Layer 3 of a small transformer language model trained on English Wikipedia (14 layers, counted from 0, width 128). Numbers have three digits each and are written without spaces.
A neuron's activation on a vector x is GELU(weights . x), where the dot is the dot product.
The model reads these tokens: "ton" "ville" " on" " Sand" " Kn" "ob" " Road" "." "\n\n" "Pri" "or" " to" " being" " le" "ased" " out" "," " and" " later" " sold" "," " to" " E" "M" "F" "," " W" "X" "K" "Y" " was" " a"

The vector x that enters this layer's MLP at each token. A number n stands for (n - 500) times 0.008.
0 "ton": 384396622503397282385183615368401566560255492461433497482666798523824501643496322464431352641504505499285555414560449642433691481459522532372285528638616519685540400316479460522586686428452517588239434357532592423561649492405564647789660668580606327501821634514717539489515462324375518366532187352134758371612576499569726452600542527465490542556542413478424335553535630537544246638358
1 "ville": 412546740512469249444254600363487562582293496474450579379573796537712523663459359500496268560547523451390623460491316598450706524409447500330352404623601489593539268328503420551628675385437548420190408337516541393685640382493505630687515619575624427492665692477743541455397466333326431525583269425168898400625624464736677479709497600435473463660527329493424340422620736549559404616387
2 " on": 480459623440411087281373561293481450532398573589416520442682807523582640566351549641526298427458538421342515395468568669550720737437477345459372435544551522632701217450457477501710538374547482323350452455451475531510578482452499636674586641664451520545728356453646468439467522337430416520537361469250601540604502363582686389567593575482503505547453551645500332538706708524458326517467
3 " Sand": 544577636608386402550485483447624495743470463722331421295635537703625694549585514379683157526367325482317460562443486610399783671450399449451407443324440407517488380515403568552569735345472711280261560404372649242582612633429602590718455502446456342668743608407495672463655395362402463588484426476304654524693485483681400514610243555481364551461503585414384307470513427643613311607419
4 " Kn": 509339566467682474447541433308645721617526385567402577389835604540795828270485631416437371512560439609588496429651552728271628573447639457441399382451526335603654275346310440410550692371405585378433499604356572452647620682666525478691614652398485109650480567497638626454496337294406453318589342494384515355491503467704379434712411507635237566408733546349532147440497310544588300478550
5 "ob": 440447416655654366470596674347578513796480600673348576356709499674777493599459546378603425493441500548400505288531464719255537599164448612521262443563449522630700110328435327371295629361466590436460483617420597490672633569463565494826583479456506503620505699603453415469556495324569499526483377662256360484564463627635499598215505355577524554779320265474474438349316545601571360727376
6 " Road": 478367693583604408571489515272556507611347521545416496294616710540720693483430516493592526488497570238385431306460325637524738555425551347486440242555459485589561148216268302464708572541243571548166572448403619608695566564444553624438619680555613429553782697474485581600374333445325351407732453364341732434708461340787477577499342468492502490717506381576498375540560705449682235576411
7 ".": 452340639468318044341421557368547494555428511567465479492682574527601688600380550626555238433650424592476543428505475654435713642459571465365366527499545563433627392419472627500704594342571443381282470473390599547647681392504428617621552705624494479557603338543558480638492514442435245406435383557324550397571490331530584470488601394516468499504514503621617426637674543503530491556301
8 "\n\n": 466383644500276103288356549475547564575463561499483612582674569522595654604384544588542175343548460481482487469474459630503698663477528413424410555529496597421734463392463530461743582330580452310279412394394547497582632456513422528629532683666586469603654349459577497614499491442406199295514435662337525483567472366498663440480591429505488514511404605589605511647570557541613419526283
9 "Pri": 360625631509584399415258627522349529487541387483284589474890432475583687514376501469566509332721343522361359339442572846531716511473558326409162578438470524554422574456478704570685763480632395468660549619462638332720656789534459452617406555308348332407423478290412570543507422267513511460740403648300608585558367309481646667520373539510435411708382650486590563434603500497584346573320
10 "or": 458410362367587377634590646296404414790479512430321503593456880694619581493392575518523410539443808568343540480466470751563589590287300575397389476518624461722560374597374485579557646363559457469513491425363614304644570604485334568446247680449564563711469716444541352512475361315627326492657444695301417474508345492316481585621722499516409440588387350353328535471505696500570428761297
11 " to": 421588553428476184466277695359630656645420513479358596444659794484687593321335434404539397597623729440350449335552367703713502663278437490504423564498608553549647352330417511528552532342553309239432423300335544512629642576643414565429654643412532492472748655559591548478496490457702462407597289249409670522440572464664616351607486521555437649543385213424570467586619527349645336579522
12 " being": 320499641442394103509340570452522625693203517564416432467390605472690658433472498503677439583553578536405407431357409681735662645318489432541397478479677571302477435540372508520611407455622471394248507431507683694524499518444538743623648484387577470648570398425468406523466493369655427379667417539330761508500481441630515419576303710469404525518388593532516408444720374587662326769395
13 " le": 476668641526525357444288593456464587717224466594025382363551512430552557454427662455672282467650426686565503251335516506635673695482562480392420536517560494465523424477480501666601530446456509226264307513355517311650782596518482508797676651431472422626497523681454484598455343600443496591627487599349838582501433599512485337479293703576452434528371568522652222436711488520454352499395
14 "ased": 561370488561536331556387469482582674838384563426418608387459550495655513457405475385674343468676537359285450355520663628708526525463548399321419488401527483554524288610399332537631555421666446427256469440421658450517566623391449678543499508351356800443757682395644547193538393426509576291730509612269653366552679552616742391629502665631325638411423439679592494414588533643279421654166
15 " out": 377471622373390194622451542534586462550408554617382631305641460645594694360285657576649382594644618506488414377369606700590610592266552358427572606470529493580531427268515341556547658613505447488244546303409370431494623427578494435636570620524469699587652573515704377486530454511528448563662218516301687443647552482573618297706357713547208467641537408561569307292578479485390197632375
16 ",": 416477531531405067534313538414538455632528542600383378453719684397619645454446668681509304674702647419462437490486428596472541656400502514358405490348466571393693334555540432435486549463536646410419689355628637447640654609449487566688617673508505447645535468500498465567527372435411353435676488636235652476459603482579654409363566415464291599500523291623583486472483264515496280573307
17 " and": 507456447511442108467220452469574580608496440628298404445502755477767538542442435447483403443704466393597455386497487621577746737374521501456470495446615480487638501362421531399470501523565490279251572424548687517608617647577367717383491593590490505756471514473578540502400577455330424478634436629307733616683385579551510520408406541507225604380399233549555570521607440530693349533422
18 " later": 377368693468376183548259494460602495536262475494221383466542628576666540832446382431450427432729565494532233447498568725789485603412484347479410568613472483406441321379569439565522657301572382527373536480554704454615527606556441498633505525647450430695685591461575541503456450549437525429561251671442728577513454349752575502636488694722300484530317407566366545433649419518542356526348
19 " sold": 590567478594649393603359363505577547772471521557390679318542436558620777780362600476623249465503621378497397452492492759523544598328425394392303478388497568750454352550458362546629511478622441377214259496415679573424644656536529501597393775377446488618712262360572577382576231366353413452505504496363821216582305532625778573455465532573222522546443560765548462377584458576596280579387
20 ",": 472430495536460087529269527299490495639486522627288381469676672455676758586447669537555352588633681397464437493496388676530520622366508508384367500337401519475685363494485383426535598412579664379411675193598576504650609592450454596607697709482504347563500511624541527545587430391450360481619563622216711440477541428555618468466583410491386593526556266572611491493543275389535360657306
21 " to": 426483644486526030461114561450608666688480454550378528469736705468626569581366392414560343473579558381476498358513464667655677612344487521462403540436579480488593428462334592544523484340528385304382522507426593558683562600584513598553632621442474515539623415628517496545499570442519453402561371234419645442515564511581580458463429593515488658456374301525520621596660426532623298508522
22 " E": 469463500357499292456318368475602498756396576546389351368552571481656853622424456410644226548549441547697374170516617538568711598426490510409445616299601486427565408202513513384426503339313464362393544297446664390663597829571502548641496690483625456761603530558544414431544439329679408415674644734337663507600730393458543682438223580559451432544406572544549392412392514522587459588398
23 "M": 523432512546646318543529591434545551737460621556432630450659683480777631428604541321515396674650451315739228291622530681405672509309460636198288399492681430343577409253459548461480507458501481623189486370179566532808565705455620389529342631456530271574582641398576523439419384475558519379676556589433436589542427454603357504318327576488327423602465558495612498492549351478705576709347
24 "F": 561366510457531339383418732331660656732488484465436513410666544440814666421536615348663540680563584546569312399589412589435754608518443553261301437390655332608618452130389423458694697407627502611264576466289652497643537760628664543358368712428565333573462573474816540488647434245478384399602472531354376461529386448586469656371557637487362322704320382411479349333581511438550427476464
25 ",": 512423451484441048533271643283575535628496489605291387434676626387627699453521721560493369521725677409443401449513283647428487684435465632348403538434506512520716306387557431453533629431656644434346628323563642552689649666597520644485602661452523393572518556516547472562481425441499413380622500597266609520483513438599457424274587422544313590602485257617532528456557313424582336607376
26 " W": 497379656496632304327266527480644551693487508673250475383610757448865741562452486507559392487619416382626519322549556526395613504486593478449453464481668401494658419189352437439493689592451580479412507347510595450845475639624570480626490623432524303603641381411385484363646598328322250407554380544355542553605498427602390649435193576579436490506326682482614490485604460547652213477380
27 "X": 518593697583689273429563591326725595628351547441257479474631668455752662684530554352630293575511489542598317151566326548437658455410550562313321385479395396538652469289468411256683716471522569595284441342282633525651598679516506629611425448441639306674500774612568332491461501389497568432615608461347592397461569295584421602572568609472435505613337354586593401363462428652456405576477
28 "K": 577391675503623321463462679286661476710496595530233580492698603592657686659486624377575388603712462403545248430536273522349508649465467625317312427419435332582723395233314499570486537270375655637286579514298716567632482717510664551679490617433522359553660766505727604390408478348526310279584481414340468423585528468509269587563234579416265423530480540538585398473545540618636316587428
29 "Y": 557614516436685293457407637394497592700382626426393593355730568481805608486528616425576305446559522539596379278573351495276491573431558649336300496580464360546827379209333347532640680416392618674223602499279761466610594620585666459620518534452654285540435710656560414335402415267463299315689501416453567446661518364578402643504374513431324577710411390561542384392638485547626422590600
30 " was": 374329633353565144399323693249479552721341410500418464388603502391722698503468487530634490568678527494483375491308222706556563667397533472443202521754695515665608370429446446567743546403583605324310519351509713732466479584423384674439522515291471427532573482409480453471453521203538458363639418625334774547586573580621444451593426685433453577622472566566474458481559464688664370701425
31 " a": 484445564325404050412406687496487586772464472469446516315506687368620514500399461595593324422472455573541526460440463556607615728336485562438459496589581506670496617419444516607501718394522520282347556302464512478599540556568483657554387718510463381639734476502443537654593395431412514271665426674473564402490577575382546469556439641473389407504450583665619501289704566550545404473275

Each question shows the input weights of one neuron of the MLP. A number n stands for (n - 500) times 0.0015.

n169: 615509719557389712708596349529523418440402473659500569663503624482383509559629520491363334722492596497697430512425546456622446363531660377500398598426401525438443739558524386527522362515396532644494629357517332457409575577363466485494365527485362467578515401416461601431483508440524319489471359511462517654471515594476600434593591459421450338444506514617596470494562397238397528511596
On which two tokens does it fire most, strongest first? 15 " out", 16 ","

n184: 435523681686342564478446432492704545514564613395519561460262360447457591382604599561369567323512454451453620639450398397443286486484497526550414517506357607480768528536453523626541623535468343486355284616425516430465506515478438557318534558609516613539648420438355466560525434571680418477396447505623416565528553509517365637361491545414469492492616361583456628438599573459475579420497
Which token does this neuron like most? 8 "\n\n"

n251: 556458480509319553547512370562600580457486461515490510442693430664473531485483574414491587585463483460538472404456586484435317552479479415561380495384550544405372374572540522440436356510455472636505573565549450574472682436431440520464534465545603540441529446398415559544543401616460574592563530587602479478510518503532464458316449443570529658718563554458623649632677553338438401560439
On which token does it fire most, and how strongly? 6 " Road", at about 0.53

n205: 489456452475533605506449390515336464458508474594540601490425558529594464516530434439483453564400660544445598481546402399621388513580514539456496504521339449448537576521556539520550419456318477508520521520488504475556468410594426695520498452456444434495429538509610600500528516488376416379440540616613516462545458538601637367437507508385496584498447448489460283582522573418460627460446
Which token does this neuron like most? 1 "ville"

n14: 332508358449548485541403437684480614390559550617655513550578460474436387536544502544520422513528420500562388417340395394622256537480544489554567629409487498448595493559454493660530449346486563485454570424383406481510358654388460547492456583463500613589511605621672505508430638646489452541375467551529676512510495586436447683495607498462584704508405366529564363579350427497449598441575
Which token does this neuron like most? 21 " to"

n93: 451294427369565408690522482370649669452517459686585565519387658593409503561437412469369628492546544517520314506636416242610378597569551382492477436607374688445435453528533442629500553536437508466509419563456506749601526500578599500338575657370570491320442448448488471427497644546421616394563452373563472510428353420459331395427538373442578586480423586615480490571456638418607479310472
Which token does this neuron like most? 6 " Road"

n257: 352322527437636665595500605378481576364436621325479500570548586549511548400622479431397643445579511450347438538431641433474492436609421394548478547512541672530235554489418433544511566427568708593592332559541434650474396443592573467440706575494551351512552491640427574481495495626301555422500443391592539486481494492603436494471569513505412432587445558392403620441426635306495525433620
Which token does this neuron like most? 6 " Road"

n142: 519469526441505446575547527442599582463519429466575575460383425544440424517675601491491535425456553434428485607489532596455398351603670623542603334428522527375404399507505461341666471544578545320493566415500427456521551455580410431438498548495593352565426602599515598419605509544507431404498436443528436619481527507449430438448466469694562594545480511512544516614588446315551637549527
On which two tokens does it fire most, strongest first? 25 ",", 4 " Kn"

n52: 563439689347411661447484369444577581513553552472390364616598432471456548549481536468408521306612492516473540540579539405627433420647531458589465557279494523516494591551483627583412456581340551598614449587544574610424556432431448566664454556611406293448615486648433376393586497409704552492492658574476474481565435587486387351642542533378396514470552538583511432495372354511508427224495
On which two tokens does it fire most, strongest first? 4 " Kn", 28 "K"

n88: 421463418355405558437457494654462469577381548669481581379349384440400621456492707334328645639455494576589465389291515558503341451487445514553458557488643575444596482528488415359497552506503518505538486413436655611664619441473535676573489396618558526339333488544344506500617540649617633663500529513553373552579412384566380626562435353511599455542449495305489593449585377569582585450546
Its three highest activations, in order, are on tokens 5 "ob", 12 " being", 23 "M"

n149: 593442386631412509542472537460421487447436571427583661567586500607343412457562606497592674649402411495615351452403556663606536560487475500449610388512338295538599534468649527461654459570385478548556443416459631658432433637589590459494548564387515556540410466511494388527604485540621505537408537439427313536581413536467448398418518465435666562592311470508561608359353344593400646620570
Which token does this neuron like most? 24 "F"

n301: 385556564520472400579463595654426572547482436701557417658447601573543491729578267654468449482543537685545632443460506466487680377489508494461619485467580480452503582553447550642364512528269633582630370388494459434371506284515264445541467611697466425388561440709606417494652400542442518603368585441554407436494625406367526577712656410503667470385483427463601325405488296503500629631454
Which token does this neuron like most? 0 "ton"

n22: 542518479546431510411548531396604512624480464457523524401427279511422587690606382442446491400448310428343380415531277469400561362688436473459602301715497534559516403575433443605379458604457516526755391466624649651511480525615472542423644461431492646362491593478482494548591444588512485505618617588450474545485423302521242479528728586415616677527523720684418523399438521506439420511631
Its three highest activations, in order, are on tokens 30 " was", 6 " Road", 27 "X"

n168: 703572479327330493641656598434451457486617521597612497322530444547354471423494486586497601497593467489445385566508509390438344539453546518415477356652408478474647343537576342524411333512551626671485421385467593372562388614401603432692651557303590476469276515472467394592575503495420465492427457437741363484459479515332472509515481385497365617529542579702667550672521474429409643489455
Its three highest activations, in order, are on tokens 29 "Y", 28 "K", 16 ","

n55: 568389438463437533670522279626529634537333562752552389525422475448411325620441645391540387392487482412610460327580524544438491577469467494555480706684634569391494663578379524616463449651439492531551401497361420518554350522338506609512436605419516536550314392595648509536526459593325530673261640525573438303553436624449503548571532604452547541462383508548471467442361433672534400431497
On which two tokens does it fire most, strongest first? 19 " sold", 13 " le"

n110: 601411669660486314555394389537447497436545473556468431402489435391563439583381534553608610526304741584642599489554623291497492486490581638444487473338392549302732488425492483564395428615562576508400538663369489554547433494387490481421400469536472589486563417651492448580470508351459505680378551556489437567364477469422578481597375609542639511530516503525631574552541341537503525390544
Which token does this neuron like most? 21 " to"

n41: 716523567313480771667415231421587561514732508517492534617557393585426536594514601623535655424527469384486619717516339555482471525534497563536439570476443558494381447568338390449512432419465302462509405509527559430457442315478439528576514500452387494547444394650468339336528542376415421497519671610542594483528471506494548404582574487431421450352662518611420481489346389500489439518398
Which token does this neuron like most? 19 " sold"

n44: 483494416462596421481513477497489456373465603463647508476486466550444305547652600370613503369515672331511500552560506411515651489589560438415388422614340547442462540419446487641422472529517552473705552571755371655465557451409413542563484551726586432283489384640648332360582591503593628441528512456591577407434448451483668461491427391487453340508529528610533459416611613554387394453348
On which token does it fire most, and how strongly? 2 " on", at about 0.98

n71: 571532571462507440527392283610380336624497493423510460393224530516568296444444517521575552653717392432427540663421678397586587296708540489418601543416679423465587516490489439547522353617562532256634430402487439529350656445531497475540339345615493547623575330556547739621448536503654486494339522536374304631246390584273541457541636787675539208394318634547306444420489451759490668503537
Its three highest activations, in order, are on tokens 13 " le", 14 "ased", 31 " a"

n105: 711607435595538345539516457550609453467620541507309642494423360530562483532541545470346587683700438556457648710341532513382458421648567562563413616401507529622659620463507640358461462528605503361465500531413441056493510269500452507387288545617633563353527386479375490497450500739424606553274652623702497470368307409354507431461634795500391304364591541593603450510459503626457328436487
On which token does it fire most, and how strongly? 13 " le", at about 0.32

n237: 524482577429614557503433693402497497368661376442378638444406562440473408565550562664443535574518311571350546558506621610522389515609538539645491645433524572477582404396685446691494572473281513549581439682439358271511370312500494574433316377431464533484648370663681497491427541516452399408547579442494494682479582473605509444583720495520311386500550612545471540383382462382554409580678
On which token does it fire most, and how strongly? 2 " on", at about 0.27

n90: 462524612409512607579609512626640584406760438403532572592479382448509503460561597491460569633577581426586631523519594588314425352489628485544587306354542511380556495503252382670558452470687474494485485434481418324319563304543425409558561497673451545358538589359518388450624618465684306465422403410648525539512448599617394388353539541623441421421545592527503609370535419497694552495405
On which two tokens does it fire most, strongest first? 15 " out", 4 " Kn"

n78: 575588559341639564452521536600449469606530320484564478482382399613421612721583294464497439613372393491439532387462535424431652462629595134362561397493384436367414567367391503525435500343350580503703605417521509561548409591449432319400503541532590290556478279597618541466601456664321516520506693564564399588565346545484513531432673486488665552509633603632588328585460482485714368488470
On which token does it fire most, and how strongly? 22 " E", at about 1.5

n340: 596341497566556552483589445466510430412638361651321428476409404460633426590492718461451557425418446329473612488597487573455585477607472464584388604497429483475392516549414505520624426365687482525394490516424476534498411511529567553537572644359526500548490492489559505454500635554467457502362505458550457389437372586636446525460591340440477568457406512385334611445566495419480696564638
On which two tokens does it fire most, strongest first? 24 "F", 19 " sold"

n182: 404570448492587544516500411546671508612562558489527452563489518309517325742432437306495533524541410460724523497358633508451472500508472399421492497363542490374785550535469477455244626625486475559584481531534479389572460595425443580329538421480647497468414468437585450469448557416511431429314540533688474478681523511621553492486639620497610601401495704575597488505299538473436463443492
On which token does it fire most, and how strongly? 26 " W", at about 1.3

n19: 413421587482378553661494397530635585503578221430546465421294588415484431500322547572431549536435472557603420351575541656402465366427460503457339466460428520552503595473777633585455331684564478422670417630471551462586449571634512382558314472770321459617410413584503531637552532526575599350442561428296403527589446519572300522510476474585565503528515377578685650445342390464464784451609
On which token does it fire most, and how strongly? 23 "M", at about 0.4

n13: 739513452466444603563531367573561532520581364531475587524407450596518515545483729674481473456434411595507440458528508462553577396578544365493651407378571375460511486473399346556492525487484419546549413386498626422362463482400583319573490597508333428471659400676526497432515451358568550532430602472468529549470469469572521353500676364421409530513462544508530537578339520510485399542570
On which token does it fire most, and how strongly? 19 " sold", at about 2.4

n131: 610598452383575513484409688588646522495398497497525440629390495500469393476539454392571528454371563399539535486482555381545422255543418417482589523476457473660512482577500490474597663576669462456405682558399557398334331344729449596564645517365489622548446503671393472622481532542591480396486556458550675694508430346252593472559494458363378430308438584431533593452477494459607485519554
Which token does this neuron like most? 12 " being"

n171: 445463454353447608559416506556657398432714509346344488523372453658503375621482665637432611573575491344500415572511447580510459435439582581531557579592293586506474622509689433540580537528462525485500397616598741415359482194627425298535533509540480581310503503532347417356410591413482733461409509452389564581588680647522542448586286381381405642622399635565422572549543527411607399511558
On which token does it fire most, and how strongly? 15 " out", at about 0.42

n34: 366559590458528647365491366576448477556581530490482474472568529471544518529518487430527380509316556649448564362631637474578636523520622413530516488527428485411404550502547593374526465457424512623505466526528558500580532341389443438548520453442547443563549392512599616449493401543421482572418452442423531439521529531624688458601399496403673413417544551444516406537426477650498619472564
Which token does this neuron like most? 0 "ton"

n33: 566476484634516416462475256510362334260474634421606562465567455612532418384333448518596487561401500599608764423461581564589503484510493417444510400415402507421564319487421332457618455416568491554492584508527297492634430398508443534609674495577468608434402517453556669492588549500402563464419538515518430314442484514511461450481523400600484584521500507543580515455597630451454595542513
On which token does it fire most, and how strongly? 2 " on", at about 1.9

n45: 531523514467520337476623512514434395620363379390489572484440457510389566612427537558467627354434380552384392494371601489218491491540364432523622658542616616567326503574309482383430580367486475535437586483527595352549428559579585317471622443514642494391322524665523494633624487526463511485400544364686487535561662448497473548336694743505410472525535588611467529428413419492459558463616
On which token does it fire most, and how strongly? 29 "Y", at about 0.37

n350: 480442646373407451483736512375561576394589337592483625535518484416633444527449576559494596547568401494520408385628618503443594462627447483561497311695610481608393497654668372483545364415379574467541605441624423651492374395442530405482511509448505327298451584709602509477492524389410471492494536372610568417363541459506421587315603569511692540611606571344354374595397404648444450500495
Which token does this neuron like most? 4 " Kn"

n232: 607578454583310681391512580682557406419479537557515534430409392546599293616653436425485431621562659568458618353431345457584553283364394584471403365629562460387425467434509444537571304585418618390622537494596562570524389465367529500430397475388385626494632375384566485621560428520503531666394487414576582606531589437631373435714692369415580357307319611416482510607654521605503459486265
On which token does it fire most, and how strongly? 1 "ville", at about 0.37

n125: 687465406653475380590589510624412466412740640449561535757401441519320695546577538518629543524533500488543461567293465518382357648429480487442289718352579617503414616661378548554497468596497275358462401545367515384527454454449488534416596405294317516658553409549449644578558497422475522523556377390614503527500535538576431346497435636568578466509660592532369796506416491464430613331607
Which token does this neuron like most? 19 " sold"

n320: 567641407469565648701626678494607577438458523419483571492473522626377460633468340540299471623563432478526566395481470419558524626547470497406340410491438669494596579293581291503452477428461487649648471452640452656385557603500662433461468538453489506366570506636577407258443495374398421455466443379646494495362407682509420526494662497367572419627503669368639454404355520492461470527561
On which two tokens does it fire most, strongest first? 28 "K", 29 "Y"

n305: 666520414524707331641521463430503557575519597449565559484441468554508411514582550398455663545444629529449397551368449696625486430484523553477701530536536687363509385524420419492506338446372665492607670514474457357325441463513490483463399452559515455549279419390531397417478596551648511452536577490565424558558577494492433575506455331447395314583505574547405472495608284336653586549447
Which token does this neuron like most? 23 "M"

n73: 611547654532387295399512309669490426554372398551532407376450500535623471462588397401582497503624340440326622558420446515344570318305473397543542602518686352389476518558635572360517317601419646580416689497401576629592558397411721497541464507453460695497582442685373348616471512600404638521357802390510428546164510433517396560479532436537766546552456409463519644382470666430545683558610
Which token does this neuron like most? 21 " to"

n28: 527512630503435679334442576465580395524521549231461481552463624316466323560500558512541455421508337447640353637540656347420447540600539522427673479471601460578532453482366467657421442466519532465698464512468401616386580389520549561616455722638545329471497411427447698271422580486552646486461535508512332660382578422707548491332752469445339428594583430475438449537366650559623365401419
Its three highest activations, in order, are on tokens 2 " on", 28 "K", 24 "F"

n362: 306577494644316525524560480519599469451413341310615387536425409590481488397475367506476459415506719619332454301536640521580588375212509584577609503596481357607764511528431526449596423588696517509646280611503567415543413513448407484526575303413441441513433370493399647478656369609695347462629605503666364604459684634267500388470347550633497579434557471400531572515468478549549523402688
Which token does this neuron like most? 11 " to"